Layer 5 of a small transformer language model trained on English Wikipedia (15 layers, counted from 0, width 96).
A neuron's activation on a vector x is SiLU(gate . x) times (in . x), where the dot is the dot product.

Input weights of the MLP neurons that the questions are about. A number n stands for n times 0.0077.
n11 gate: 21 0 -4 9 -7 -34 21 -13 25 -4 -20 2 -34 20 -9 57 42 20 -45 11 28 -1 -1 25 -51 26 -8 -8 1 17 -20 49 -33 9 -23 2 12 -26 -36 21 -35 -33 -26 33 -41 -24 68 -23 65 22 62 -65 -32 -7 -19 5 -43 -33 53 63 -8 53 -36 41 35 67 9 -25 -33 1 13 28 -3 -50 -6 36 -39 14 -1 -11 -3 2 -14 -34 8 -17 16 -20 -30 6 -11 -29 13 7 47 32
n21 gate: 27 -17 13 -42 22 58 -35 30 -8 31 16 0 -36 -12 -1 -27 -16 6 31 19 -28 32 14 -20 -69 18 57 15 -10 18 -5 -41 2 -4 50 3 -15 11 52 3 -24 -28 17 -8 -15 -6 20 -23 55 -21 26 49 -15 -37 53 -1 -4 32 67 -46 54 15 -79 7 34 -12 14 -13 -57 -17 -30 18 7 22 -6 -14 31 0 -6 2 43 -58 -28 29 -38 12 40 -14 11 -27 -12 -17 -29 4 57 29
n48 gate: -65 -11 11 -18 -7 68 -33 -61 31 -30 -8 -23 -14 -23 59 8 16 37 0 19 -1 -25 25 31 31 15 -26 9 59 -4 -25 32 9 22 33 7 -28 20 58 -12 -16 -3 26 14 -14 -33 -21 -37 61 -14 6 -43 9 -89 23 -48 20 -13 -43 -33 10 -2 10 -19 1 -14 -4 26 0 -18 32 4 -34 12 -7 -47 -31 34 -31 -9 63 -1 -60 -46 34 31 18 -21 47 -20 3 70 -14 19 1 13
n52 gate: -68 11 15 85 -49 -24 -13 6 -8 -2 -26 -37 46 -13 23 -28 -37 -33 22 -31 37 -12 1 -20 61 -9 -7 32 8 51 -6 -12 -38 3 32 36 -29 5 -27 -5 14 30 11 17 -5 7 -28 9 -8 3 31 -16 -11 -20 18 8 -17 5 62 -3 -29 10 26 -24 6 -90 5 -4 4 51 53 32 -11 19 47 -18 0 -22 -4 -18 -42 71 45 18 -39 26 -30 25 11 -33 22 -14 -12 -26 34 34
n91 gate: -12 20 -8 -19 -44 -23 -38 -43 -7 13 35 21 -41 -22 17 18 7 9 -21 -74 18 -12 -50 -16 15 -16 2 0 25 -15 -30 -6 13 -49 46 -8 -20 7 17 -24 8 25 -10 -18 -9 23 -25 -32 36 -26 11 6 -36 -16 28 34 -37 -31 1 19 -35 10 -49 52 12 26 -52 22 -2 -32 13 -22 -1 5 19 24 12 27 9 -13 9 -14 -67 19 8 -2 -11 16 -3 14 16 -83 18 -21 10 -1
n102 gate: -48 4 33 -24 -29 -35 -38 -32 -54 -3 1 -13 2 4 -21 40 18 31 -33 30 -8 16 -9 -20 53 -18 7 -25 -6 68 14 31 22 -63 6 43 27 -31 -7 -15 -26 9 -46 -25 39 59 -21 -7 -26 -38 18 -22 -43 51 11 -12 5 22 29 -4 13 2 -12 7 -7 43 -19 -28 1 -2 6 -15 -51 -12 -54 38 -17 -6 -48 1 12 -16 -48 -37 38 -17 14 25 54 82 -20 -63 30 39 -8 5
n122 gate: 11 29 -9 13 43 -3 73 -10 -6 16 9 -4 3 -43 -53 71 38 61 -1 -17 -25 52 26 -7 21 39 -28 -43 39 -6 -18 -12 -42 25 24 -26 38 36 -39 3 45 -2 18 58 -13 23 23 -49 -9 -2 -30 13 22 3 -44 -17 -51 45 -7 -63 -47 -11 11 12 0 -2 -49 -62 -33 6 10 -43 21 -1 0 -15 17 61 69 -32 -30 -4 -42 -11 17 -7 -38 11 -12 29 -17 2 -9 -22 -31 -29
n193 gate: 38 -22 -24 -13 53 14 1 -26 11 -9 41 26 -40 -39 -29 -21 21 -10 -9 38 -2 23 19 -32 0 -28 5 -33 22 75 -38 -57 3 -14 -31 -20 11 40 10 -33 52 -22 10 2 14 -5 23 42 -5 -41 39 2 27 -6 13 -29 11 22 6 33 21 -5 -5 3 60 -56 12 2 14 -6 -46 32 -12 2 1 -18 -15 68 -21 -25 22 -85 -7 9 45 13 -31 69 -4 56 32 -4 16 33 39 32
n195 gate: 23 4 -10 -7 27 12 -10 39 -3 44 30 31 3 -32 18 49 36 -5 -16 -34 19 16 41 -12 18 33 -11 19 -11 1 -49 42 49 25 14 -18 -11 -19 -20 32 -65 -5 30 -43 -2 -5 -26 -45 19 8 -17 -4 16 -22 -51 -24 13 3 39 -16 10 9 -48 15 8 6 14 -12 -43 62 28 -43 -56 86 14 -32 -10 -1 1 -41 51 67 -16 -3 -19 14 -68 5 18 -10 -31 47 -25 -19 -6 -3
n204 gate: 1 3 49 36 0 15 -7 -25 -47 -12 9 -64 -4 -6 17 15 43 -35 23 -51 -60 -2 -15 -18 -45 28 50 42 2 -22 9 -3 38 -21 6 2 14 6 43 -15 -5 30 -11 -28 -1 -20 -7 27 50 -43 -21 -7 -3 -47 35 30 -36 -15 0 -11 -21 24 5 -37 24 47 64 -2 -23 -21 -3 -1 6 5 46 -5 -4 -31 -5 27 22 60 30 -3 5 38 -39 18 31 72 -15 -79 7 24 11 -11
n235 gate: -21 -64 29 33 22 -44 2 -63 23 -10 66 45 0 63 4 -38 11 -12 -6 -15 -48 -3 -10 4 41 56 -9 -7 -40 -7 -15 -3 -21 11 -45 -7 -14 -16 67 46 19 24 -6 -9 -43 -32 -24 18 22 -8 15 0 -4 -30 14 -27 19 -18 -12 30 18 -21 3 -24 53 -34 3 -8 -30 -38 -1 1 28 41 82 12 -66 -12 -10 -28 -42 24 -16 5 5 -6 28 35 -24 8 -49 5 -16 -13 -2 27
n248 gate: -22 16 -36 20 15 -15 40 -32 44 17 -5 -6 -29 12 -8 10 -1 -24 -9 -28 -22 20 -33 4 17 7 -14 23 -31 45 -26 -50 14 -2 34 -9 -21 -38 40 -48 -29 -42 -29 -25 6 -63 13 8 25 -19 -22 -39 8 8 -12 11 11 35 47 5 10 -26 -12 -12 61 -47 -9 37 -19 7 8 1 8 31 28 18 29 -13 -64 -10 -4 28 33 -21 41 0 -7 -3 -51 -3 -13 25 3 20 -4 71
n11 in: -20 -17 -64 -5 3 46 -45 -4 20 -36 15 4 24 -16 35 -57 -36 17 15 -6 -29 10 24 40 24 -36 68 -13 -1 -7 -13 -7 -51 -32 -12 0 -22 36 15 -40 13 -8 22 23 22 -4 -49 34 -23 14 -2 22 40 16 -29 9 7 6 -13 -1 -1 22 -1 48 -17 20 7 -7 21 14 40 -24 -26 15 14 31 -21 -48 -18 -4 26 65 43 43 27 -11 74 11 45 -10 -20 32 31 25 -9 -18
n21 in: -45 -22 -49 -33 59 94 25 -1 -2 -8 13 -21 -30 13 42 2 -38 11 25 -24 -47 -6 34 -14 30 22 -25 3 -7 13 42 -3 -7 -13 -17 3 49 -5 29 16 7 -30 -15 -73 -43 1 -2 -29 -41 -15 43 9 -5 -35 17 33 -8 -10 -6 -10 -13 -62 41 -5 20 -6 14 13 -19 17 26 -54 1 31 -18 21 -4 -3 16 -6 -7 16 14 22 -73 -2 -27 -20 20 43 -3 27 -39 62 11 -31
n48 in: -2 -25 -22 -22 -1 -24 14 -65 40 3 36 -36 15 21 -6 11 -26 11 3 -4 -10 -9 -57 -3 22 4 6 47 41 66 3 13 18 -3 -25 16 -3 -29 29 3 10 31 -28 -30 -36 41 8 -16 13 7 -82 -23 40 -45 -7 30 24 39 -9 -28 -23 7 -13 -40 4 -35 0 -27 -36 -19 -32 -21 37 29 32 58 -30 -5 7 33 -3 45 49 -13 28 22 9 -31 -38 -13 -13 -19 58 31 -9 -1
n52 in: -30 -25 1 3 5 -19 -19 8 -18 -1 40 25 52 -18 -13 21 27 3 -1 34 -35 18 -26 25 2 11 -5 9 -29 -48 -27 -12 -39 -53 35 2 -5 -20 2 2 -21 -19 -10 -8 -38 5 4 33 -14 16 -22 10 -3 9 30 43 -18 -19 -67 -25 -35 62 -2 27 -47 12 -19 -2 -11 -4 -10 -39 17 -26 7 -4 -1 -37 -21 10 12 -2 12 -21 -6 -23 7 12 55 -17 -22 40 4 -10 48 -16
n91 in: 36 -28 -12 33 36 -14 -66 -10 -45 -35 -8 39 7 24 32 -17 23 -27 21 -6 -21 -26 41 11 -9 -20 -35 21 -25 15 19 15 13 20 -11 -3 -30 -22 15 -40 13 4 -50 -14 6 -7 -33 -7 -23 12 -9 -40 44 36 20 -6 -5 -40 3 -16 -38 33 -12 -41 3 -5 -31 28 -28 -37 -5 8 35 -41 35 -10 -17 -18 10 -50 -15 -6 -9 -20 38 -13 26 -16 5 45 -8 -41 -66 -7 -9 45
n102 in: 20 -7 11 -32 -33 -14 -23 -1 -4 -8 -20 54 7 25 13 -3 24 24 -11 38 27 -38 28 19 19 6 -19 -18 -19 6 20 -29 -5 -1 45 -15 -40 33 2 -33 -22 8 -1 -11 -22 7 -52 -9 21 4 20 15 36 -8 -24 -39 54 -13 -8 9 -3 -43 17 -33 -23 -21 -5 -12 11 12 35 -30 30 -23 17 -28 26 24 6 13 1 10 33 -1 -34 7 28 -20 5 -61 58 50 33 -36 -19 45
n122 in: 17 -22 11 1 -23 43 -16 -29 24 4 -17 -21 -38 -47 -26 15 10 -12 42 -48 -8 -16 -40 -27 -7 -15 -11 35 -31 -67 53 -50 -11 10 -20 -41 -43 -51 42 31 13 51 5 11 -14 -3 -22 9 -88 8 10 9 -14 -27 -7 54 -8 41 13 10 -17 9 37 24 17 33 -2 -56 20 19 6 -35 16 -21 52 -7 19 -11 2 25 -2 -7 -11 35 7 18 -59 75 6 37 -27 -40 -27 -13 46 -7
n193 in: 49 6 -10 -8 58 -33 -41 13 6 7 -30 -2 -1 30 35 -35 6 -41 0 7 33 -27 -20 -9 -4 -20 -16 28 8 55 34 -6 19 8 43 69 -15 -24 -7 -13 -5 49 9 -49 8 -68 -19 0 20 6 54 42 -11 50 14 -25 39 -16 10 -10 -71 -12 -8 -37 -21 -24 31 -15 12 12 -37 -11 -16 15 12 -14 22 10 1 3 34 44 18 -34 19 56 16 38 -6 -7 -6 11 -3 32 24 -6
n195 in: 30 58 -1 -10 8 -12 -65 34 25 29 -8 -32 -13 -17 -11 -16 9 38 -6 4 18 -21 21 -3 12 -20 -13 28 17 -13 45 -42 -2 -16 15 35 -13 -11 74 8 26 10 -63 0 -15 -5 -21 8 -29 17 -31 7 31 24 -2 -42 13 -4 -21 51 18 -5 22 23 29 24 -34 -52 11 -22 5 -21 -27 -26 -11 12 -2 28 -18 39 71 36 -31 35 39 11 60 -3 2 -40 16 25 -47 6 2 -19
n204 in: 47 -6 -16 19 -9 5 27 -26 -49 2 6 -52 -35 14 33 31 -21 45 -12 -59 -6 -6 16 -22 -27 6 19 4 50 -21 6 38 -5 -22 -14 -14 -11 17 18 0 -23 21 -18 32 32 15 52 -15 -16 14 42 -26 23 -41 56 30 -15 -14 -4 -8 -84 -6 10 -73 46 44 -17 -5 4 39 0 -68 22 -8 25 -19 7 1 32 2 -11 3 -25 -1 -4 3 3 13 7 -13 4 -14 -48 -39 -22 17
n235 in: -9 -7 -14 16 28 -22 -12 -45 11 -26 19 14 -8 -32 -22 38 22 52 23 18 -46 18 -37 -16 -58 -8 -8 -12 13 6 -31 -14 25 -49 3 -25 52 79 6 -41 9 -24 54 13 24 -11 18 1 -15 13 -37 22 -12 36 -62 -28 -5 2 -26 -14 8 -15 -17 -7 -6 28 14 -54 -22 6 19 -38 -35 -26 -12 -32 -5 41 -10 60 -36 42 -12 42 25 -17 5 37 -2 27 -41 -5 29 40 1 38
n248 in: -56 -17 -24 52 -32 13 4 3 36 28 35 9 17 -48 -61 -9 -28 -15 -13 34 0 -2 54 -40 3 -5 -2 -13 -5 15 -3 6 -24 29 18 7 -23 -32 45 -38 -8 4 -10 -57 -42 7 30 27 52 34 8 25 3 -41 -19 -38 -29 -7 -5 16 -3 -16 -50 37 -62 -7 73 -25 38 16 10 -10 3 -20 -26 -29 -42 -22 8 -44 -15 -9 -6 9 -35 52 21 -43 -34 40 -40 15 10 -3 19 -17

Each question shows a token from some text and the vector x that enters the MLP there. A number n stands for n times 0.043.

"hed": -1 -43 -2 5 19 16 -16 2 21 3 -14 -14 48 43 -2 -34 -17 23 -37 36 17 -7 7 -7 -6 42 44 33 -24 -26 33 -6 26 4 45 6 4 -47 11 -20 4 25 30 -12 39 17 33 -16 -14 -15 -7 -23 15 1 -17 -6 -18 17 -13 6 38 -9 12 5 -9 -48 11 18 22 -27 -14 -55 -42 -10 17 -20 -11 -3 -18 -21 8 15 13 15 -4 -24 -23 -18 20 -27 -3 -9 -34 9 -37 -28
The neuron with the highest activation: n195

"\n": 23 11 -33 -22 -2 22 -54 31 22 -20 -8 -51 29 30 -29 14 -4 -1 -20 -6 10 16 -24 -10 -1 -5 22 -22 24 -13 -28 9 -25 23 -5 -51 42 -18 11 -25 -26 -18 12 -14 -1 25 22 -41 -22 -1 17 10 -3 -17 7 -18 27 -10 -7 -4 35 -4 -40 15 -4 -1 -17 19 34 -31 -52 -4 23 -28 29 -10 2 -31 -18 -20 -39 31 27 15 -15 -47 -21 -17 9 18 2 -12 13 -20 -22 -33
The neuron with the highest activation: n193

":": 19 -8 -12 -2 2 -19 -41 37 32 -36 -27 -62 43 1 -23 -34 7 29 -40 5 41 19 -23 5 -32 33 -35 2 -14 -14 20 3 2 15 27 7 19 1 28 25 9 -3 23 -26 12 27 43 -44 -2 12 30 -6 0 12 4 7 46 43 -35 6 30 -28 -22 17 -21 3 9 22 14 -14 15 -17 -4 -36 31 -33 -6 -30 -5 -16 -6 -4 1 4 0 -35 -37 10 -9 4 1 19 2 -25 -2 -6
The most active neuron and its activation: n91, at about 0.36

" out": 21 -5 -25 -27 11 34 -41 23 27 -16 -9 -41 21 42 -37 -36 -18 10 -11 32 2 -8 4 9 -36 33 21 -2 -3 -30 21 9 -8 18 10 31 30 -1 20 -17 -16 -41 19 -37 2 10 22 -13 -41 9 -4 -36 27 24 -4 16 3 -3 -6 13 6 -5 35 -17 -2 -37 53 9 18 -18 -12 -7 10 -15 1 -7 -32 24 26 -30 -61 -9 27 25 18 -35 -5 8 13 -20 4 -37 -11 -22 3 -33
The neuron with the highest activation: n52

" |": 38 -19 -29 -23 19 -22 -44 26 27 -43 -18 -80 25 14 -28 -5 25 6 -20 -35 31 -7 -16 -10 -4 24 -2 0 -7 6 49 -12 3 19 31 -16 10 -7 6 -5 3 -21 10 -14 0 6 34 -36 -26 6 9 -35 -25 3 -11 20 60 -11 -24 -1 46 -12 12 15 -15 -19 11 51 33 -17 14 4 9 -10 25 -19 3 -18 7 -16 -17 5 7 8 15 -43 -27 8 8 -36 -3 -15 -3 -17 2 -21
Which two neurons fire most, strongest first? n235, n11

" 3": 51 -22 -35 -30 35 -15 -37 3 6 -34 -26 -9 19 69 -53 -14 -1 4 -36 9 17 -7 25 -18 2 18 18 6 -9 -20 14 -41 27 -3 -11 0 -15 -6 -4 -13 -19 -6 4 -12 -8 19 24 -31 -17 7 22 -22 1 22 -7 30 3 7 -41 7 17 -4 4 19 -25 -27 -4 39 25 -27 10 1 -16 -3 52 -33 -14 -16 -11 -15 -12 14 9 34 -11 -47 -11 6 3 -9 2 13 -7 10 -17 -71
The most active neuron and its activation: n248, at about 0.42

" by": 29 -21 -16 -19 37 7 -49 38 55 17 -40 -22 21 43 -35 -18 -4 30 -14 20 24 9 -17 -6 -32 38 -2 -11 22 -5 48 -5 -31 19 26 0 34 -22 -12 -6 -5 -12 26 -12 46 14 16 -8 -5 -1 -19 -39 -13 -2 27 31 36 12 -30 -2 32 -20 32 19 -4 -19 6 23 18 -23 8 5 10 -36 21 -8 18 -18 9 -22 -1 0 7 24 33 -42 -26 26 -2 7 18 -19 13 -5 -1 -20
The neuron with the highest activation: n248

" his": -13 -25 -13 -36 28 5 -63 6 24 -6 -18 -22 6 36 -52 -18 -9 0 -10 11 29 -8 -14 -14 7 22 36 -7 24 -50 24 4 -43 1 54 -7 29 -3 13 -15 -12 -23 14 -6 2 16 35 -29 -22 4 11 -41 1 -6 -4 33 10 -13 -22 -13 18 2 32 -5 -19 -37 20 4 12 -46 -25 12 -4 7 40 -3 1 -40 11 -13 -24 0 26 24 7 -20 -24 39 23 -33 6 -12 -7 -27 -3 -34
The neuron with the highest activation: n52

" he": -8 -9 -23 -26 -15 -20 -46 0 12 -29 -27 -12 -4 39 -28 3 -17 -12 -29 -5 27 -38 -20 10 -16 31 17 -40 25 -25 9 -6 -29 39 35 -5 7 9 -8 -10 0 -26 25 -21 5 19 24 -52 -31 6 -2 -26 20 -6 1 15 21 -35 -23 -3 5 -27 14 -21 -22 -49 53 8 12 -37 -23 -10 20 -25 8 -15 4 -33 17 6 -22 -15 56 15 -11 -18 -32 41 22 -1 14 -14 0 10 -2 -33
The most active neuron and its activation: n235, at about 0.28

"oy": 17 25 -25 -2 2 20 -21 -1 11 -9 -8 -20 11 49 -8 -29 -8 -18 -10 28 34 -15 10 -35 -7 28 7 5 -10 -38 19 12 11 19 74 -33 22 -12 11 -10 13 -5 67 -25 10 45 16 -3 -64 -4 -22 -21 -18 1 -14 9 -14 8 -7 11 -2 -36 -3 -14 -17 -15 56 28 25 -31 -23 -22 -28 -31 -10 10 -8 15 22 18 -18 5 -10 -45 3 -10 -4 -5 10 -28 13 -20 28 3 -16 -11
The three highest activations, in order: n91, n52, n204

"ison": 17 -28 -12 -22 -6 7 18 -14 -4 1 23 -20 25 30 -33 -7 9 3 -15 4 16 -1 0 -13 -29 0 -18 -1 -7 -34 -5 17 -1 9 42 -7 13 -28 26 -13 4 -18 76 -25 33 17 34 -44 -27 26 -2 -37 -5 -15 -8 45 7 8 -40 16 29 -36 4 -2 -12 -31 14 35 -2 -62 -44 -6 -3 -30 6 -52 -21 5 36 20 -31 6 26 15 -6 -3 -22 -9 24 -11 9 -6 -7 1 -7 -30
The most active neuron and its activation: n195, at about 0.9

"r": 8 -6 -28 23 -8 -3 -5 24 26 -33 2 3 42 20 -2 -12 -30 0 -22 -14 19 -5 -7 2 -9 23 8 -31 -4 14 19 -21 3 22 53 -28 -20 -22 10 3 -15 0 -2 -40 3 -9 25 -16 -32 23 -33 -55 -11 -2 35 5 -31 -3 -39 -1 50 -10 -1 -31 11 -30 55 26 31 -44 -4 -6 -34 -3 21 -13 15 10 -5 17 0 -11 28 22 15 -18 -43 19 15 -30 21 -15 -12 -18 -55 -22
The neuron with the highest activation: n193

"B": 18 -10 -23 -20 29 -4 -11 10 16 -33 -14 -26 35 41 -36 -18 -5 -12 -12 -11 29 -6 -10 -43 -41 46 -11 3 -12 -6 -2 -18 14 37 42 -8 -23 -19 -15 -19 -1 -20 25 -35 -2 19 12 -31 -47 41 19 -42 -3 32 -16 11 18 -12 -48 16 20 -22 -1 20 -1 -27 38 -3 -15 -37 -3 -41 -30 -1 -18 16 -12 -23 -18 14 -9 40 -1 -17 11 -6 -16 22 22 -9 35 -13 11 -27 2 -32
The most active neuron and its activation: n195, at about 1.3

" p": 51 -43 2 -14 2 3 -39 -1 11 -16 -5 -18 32 32 -23 -18 -4 -10 2 12 22 -22 16 -20 -28 26 22 -20 28 1 26 -1 -36 -10 7 5 -27 -29 16 4 17 -36 23 -15 -25 -7 -6 -26 -26 -3 -11 -25 -15 22 3 19 -3 10 -67 -15 13 -9 14 7 -29 -16 33 20 42 -19 2 -33 -9 -39 -8 -13 12 -38 -32 3 -5 7 21 34 15 -33 -8 12 42 -31 -17 -37 4 -17 -35 -46
The neuron with the highest activation: n235

"ary": -5 -25 -30 -35 38 3 -22 7 25 -34 37 -21 16 12 -17 -5 -35 4 -36 -2 32 -6 11 -38 -15 27 -12 -17 30 -9 1 3 -10 51 37 8 9 3 -3 -32 -8 10 19 -26 40 3 42 -32 -20 1 -36 -52 -13 27 7 29 -4 -12 -1 -6 46 -20 17 -6 -23 -20 44 41 38 -8 -18 8 -32 16 46 11 0 -5 -8 -4 -10 13 11 23 17 -22 -22 25 18 -20 -2 -17 -13 -13 -19 -31
The most active neuron and its activation: n102, at about 0.69

"ian": 2 16 -31 -45 40 -4 -46 11 31 -27 -14 -45 10 13 -11 -23 4 -2 -44 -11 10 -8 15 -14 3 48 -5 -19 24 -28 15 -10 1 11 55 -19 10 -35 -9 -4 18 -5 18 8 -12 20 16 -59 -21 7 -19 -66 -8 -13 -6 39 -8 34 -10 -4 17 -41 17 4 -1 0 9 35 30 -39 -15 -15 -19 28 23 9 -4 -8 -35 -12 -11 9 6 8 -16 -23 -7 24 -6 -22 31 -19 12 -8 -12 -33
The neuron with the highest activation: n48

" of": 15 -31 -27 -31 21 20 -34 19 52 30 -28 -47 5 41 -32 9 -16 27 -31 18 21 12 -10 -9 -1 -3 -11 -13 15 -5 11 13 -12 13 44 -16 39 -5 13 8 8 -32 19 -2 21 23 22 -44 2 37 -5 -66 -27 17 10 24 44 11 -31 0 23 -14 -1 0 -26 3 12 -8 19 -45 -2 11 -26 14 47 4 1 -9 10 -16 -13 14 14 -3 -8 -37 -36 45 12 7 -8 -9 -1 2 13 -14
The three highest activations, in order: n91, n122, n248

" a": 25 -45 -17 -61 24 -11 -26 33 7 -30 -7 -24 16 30 -59 -16 10 31 -7 0 19 6 -22 -3 0 42 9 -23 17 -51 31 -6 -35 14 28 -12 51 23 10 -10 9 -46 8 -17 10 19 1 -39 14 29 -20 -15 0 -15 -22 12 6 -10 -23 2 15 -5 -14 4 -26 -24 17 3 14 -28 -19 -6 5 -35 38 -6 -12 -25 -17 -14 -9 -12 7 16 -1 -17 -28 21 16 -32 -15 -3 2 -28 -11 -54
The neuron with the highest activation: n193

"ours": -10 -28 2 -42 -5 25 -33 17 33 4 11 -37 29 27 -34 -46 -20 -2 -25 -25 3 25 30 -6 -22 11 55 13 -8 -10 3 21 19 28 37 3 7 -3 43 -35 -15 -23 42 -3 19 18 39 -43 -12 17 36 -14 21 9 15 43 9 11 -17 -32 2 -10 8 2 -49 -15 24 6 9 -8 -13 3 -15 3 5 -14 -35 21 -18 -17 5 -22 33 -9 22 -45 -21 31 -6 9 -19 0 -7 -10 2 -36
The neuron with the highest activation: n21

" who": -24 1 -14 3 2 -23 -48 18 7 -5 -20 -39 9 39 -33 -6 0 -13 -31 -1 15 -23 -3 -15 -26 23 24 -36 12 -22 21 -3 -15 13 57 -8 29 -8 9 10 -19 -22 48 -8 -10 22 43 -33 -26 -7 -7 -4 4 11 2 -2 20 -1 -31 -3 -3 -33 43 5 -22 -51 47 29 18 -28 -6 7 20 -4 35 -7 -21 -21 -3 -35 -50 -8 30 18 14 -32 -40 25 -2 16 11 -2 -6 -17 11 -31
Which two neurons fire most, strongest first? n52, n195

" sent": 13 -51 -16 -28 5 34 -45 29 36 -20 -23 -15 19 21 -12 -8 18 36 -26 -15 3 7 -27 -6 -30 -10 40 -10 -2 -34 21 7 -14 13 34 2 46 -41 -28 -2 6 -18 27 -11 14 22 25 -30 -30 -24 3 -41 6 9 -2 21 -6 9 -44 -16 44 -35 6 0 -13 -32 32 0 20 -23 -10 -24 -13 -12 14 -36 8 -31 8 -26 -17 9 32 3 18 -37 -1 -6 -7 -39 -10 -31 -10 4 11 -24
The neuron with the highest activation: n21

" Fran": 31 7 -38 -40 7 3 -58 22 11 -23 -34 -32 22 40 -28 -23 -17 0 -35 -22 -5 6 1 -40 -15 7 11 -40 14 5 27 -21 5 4 43 13 20 -22 -18 -12 50 -5 46 7 1 33 3 -12 -16 7 -25 -31 -7 -14 -7 44 -13 12 -43 -11 10 -8 -16 -23 -12 -14 22 17 23 -32 -28 13 -4 0 -12 4 14 -22 9 16 -27 -10 14 -19 -38 -10 1 21 -6 -40 26 -4 19 -15 -32 -41
The neuron with the highest activation: n91

"y": 41 -11 -4 -16 17 -1 -35 -18 -12 -22 -27 -8 33 34 -5 -1 -30 12 -58 8 7 -12 42 -18 8 40 -11 -1 -7 -2 24 -13 13 29 50 -45 29 16 13 7 -4 -18 46 -41 37 15 18 -23 -37 -15 21 -29 -6 19 -17 13 1 -7 -45 19 -11 -13 -4 20 19 -20 35 31 22 -53 -25 -7 -28 -8 -16 -42 -11 11 -28 -2 -3 -8 -2 14 -10 -20 -28 2 34 0 12 -1 14 22 -3 -13
The most active neuron and its activation: n193, at about 2.8

" 25": 36 2 -29 -29 1 9 -24 11 -18 -19 -15 -12 17 43 -56 -31 29 22 -38 9 19 -2 -29 5 8 27 36 -1 -12 -38 -1 -8 20 -11 25 -13 10 -25 14 -23 -8 -20 -29 -17 6 16 18 -58 -31 9 9 -41 -2 39 9 39 -2 10 -33 -4 34 -15 -24 10 -17 -25 23 30 26 -22 19 13 3 -26 35 -35 5 -5 16 -26 -34 5 -1 8 -16 -36 -22 7 12 10 -15 -25 6 3 6 -53
The neuron with the highest activation: n91

" began": 22 -27 7 -27 37 23 -35 46 35 -14 -14 -15 33 26 -25 -11 -12 -2 -9 -18 13 -26 -11 21 -17 12 37 -18 20 -23 26 -6 -6 32 43 -18 31 -25 2 -23 -13 -25 16 -31 -8 38 15 -45 -8 6 6 -21 -5 8 2 16 30 8 -45 -15 26 -42 35 -6 -18 -49 15 21 13 -50 -22 -26 -3 -9 27 21 -12 -10 12 -20 -21 20 39 21 9 -31 2 -1 15 -9 -28 -22 6 15 18 -19
The three highest activations, in order: n21, n204, n248

"d": 13 -1 -41 -30 -13 -20 -40 -21 31 0 -20 -14 17 25 2 -9 -20 -10 -27 5 48 -9 1 19 1 18 16 21 -8 30 12 12 4 15 50 -2 15 -36 -3 2 -12 -2 51 3 24 47 -20 -19 -45 9 8 -16 -8 33 -32 18 0 6 -73 6 52 12 21 -26 8 8 20 2 -4 -56 -19 -12 -46 -20 23 -27 -4 20 19 -6 -17 -3 1 13 -2 -26 -33 -1 8 -11 6 -36 -2 -9 -9 7
The neuron with the highest activation: n102

" Do": 7 -12 -39 -7 9 -1 -23 6 8 -6 -31 -25 37 37 -68 -14 -27 -33 -2 -24 33 -16 2 2 -3 20 13 -26 -5 -12 9 31 8 18 46 9 20 -39 -6 5 14 -22 31 -21 34 26 -20 -35 -35 33 36 -25 0 13 3 18 15 33 -31 -3 11 -20 -11 -8 3 -38 18 14 25 -38 -2 -35 1 -11 -8 5 -44 -6 15 -6 -34 7 20 -38 8 -24 -5 2 22 -18 -16 -27 8 -10 -7 -53
Which two neurons fire most, strongest first? n235, n195

"ers": 7 -32 -23 -30 37 -5 -34 44 30 -5 11 -50 21 27 -35 -43 -24 -1 -21 -11 27 -13 35 -14 -32 28 0 3 8 -9 19 5 17 35 18 -22 28 -11 4 -25 -11 -16 26 -18 28 27 36 -18 -43 12 -11 -28 -12 -19 6 54 13 11 -36 -11 -12 -10 6 -15 -6 -23 49 27 23 -10 -17 -24 -2 1 46 -32 -8 -11 -4 6 -17 -21 27 8 39 -17 -22 5 17 0 25 -21 5 9 1 -24
The neuron with the highest activation: n204

" Jul": 22 -14 -55 -38 -30 -12 -40 36 21 -13 -17 -44 29 34 -5 9 -22 -37 -24 -9 15 12 -8 -13 -17 -22 29 -9 -25 -16 -17 -6 7 18 27 -3 16 -5 -11 -16 6 -26 3 -21 -27 16 26 3 -33 38 -25 -28 -10 -8 -33 31 -13 20 -43 -16 10 -32 -7 -6 -33 -7 35 29 19 -46 -10 14 -7 -13 -7 15 7 26 -3 -31 -14 -33 -5 13 -11 -33 2 21 13 -31 2 -12 7 -46 -18 -47
Which two neurons fire most, strongest first? n193, n21

"ar": 21 -16 -35 -14 12 -8 -24 19 35 -5 27 -10 44 16 -43 -30 -14 -14 -23 -24 -11 -20 21 -27 -20 16 18 -20 6 6 21 -15 -4 38 35 -20 28 0 -14 -14 16 13 37 -14 12 21 30 1 -21 17 -52 -49 16 25 9 36 -23 4 -11 -3 12 -5 6 6 2 0 54 37 30 -52 -15 -20 -29 -23 16 -3 11 1 -48 12 -12 8 9 41 -1 -24 -25 15 -8 -42 15 -33 -3 -15 5 -12
The neuron with the highest activation: n21

"aged": 37 -56 -28 -26 11 -10 -38 -12 29 -37 -15 -16 31 -2 12 7 34 42 -17 -2 48 22 -3 -22 -39 14 12 2 -2 -3 -2 34 10 12 17 4 62 3 9 2 -13 -54 22 -16 33 13 27 -30 -38 3 3 -39 33 -9 -18 27 19 -2 -22 7 -14 -19 30 3 -2 -33 27 20 12 -34 8 13 -27 0 4 8 -26 11 2 -23 -10 9 3 24 -40 -13 33 -7 -14 -3 -1 -24 12 -10 -3 -38
The most active neuron and its activation: n11, at about 1.7

"age": 12 -61 -27 -34 22 -30 -48 6 23 -36 -27 -15 37 12 -16 12 19 25 -44 -9 22 30 23 -20 -24 23 -5 -3 12 -13 -27 32 6 10 15 -20 7 13 5 16 -31 -50 16 -13 11 -10 57 -17 -21 25 -19 -19 12 17 -2 34 -4 10 -40 17 -8 -16 -14 25 -20 0 -12 -3 24 -52 -1 18 -1 3 39 -13 -4 12 -29 -2 -14 2 22 11 3 -29 7 -7 10 16 -22 -16 -7 -16 -13 -59
The neuron with the highest activation: n11

" the": -4 -19 -25 -29 15 -2 -36 8 35 -21 -25 -22 12 17 -54 -14 13 26 -12 13 16 -4 -7 -17 -3 41 25 -10 11 -51 13 -13 -28 12 11 0 39 9 0 -7 30 -32 27 -30 12 18 16 -30 -18 16 8 -49 -9 -4 -5 -5 12 -15 -20 -16 17 -11 -2 11 -39 -21 5 18 0 -36 -14 0 -6 -41 88 -7 -11 -13 6 -16 -11 -1 -4 8 4 -40 -37 24 4 -34 8 -10 -11 -46 -12 -28
The neuron with the highest activation: n122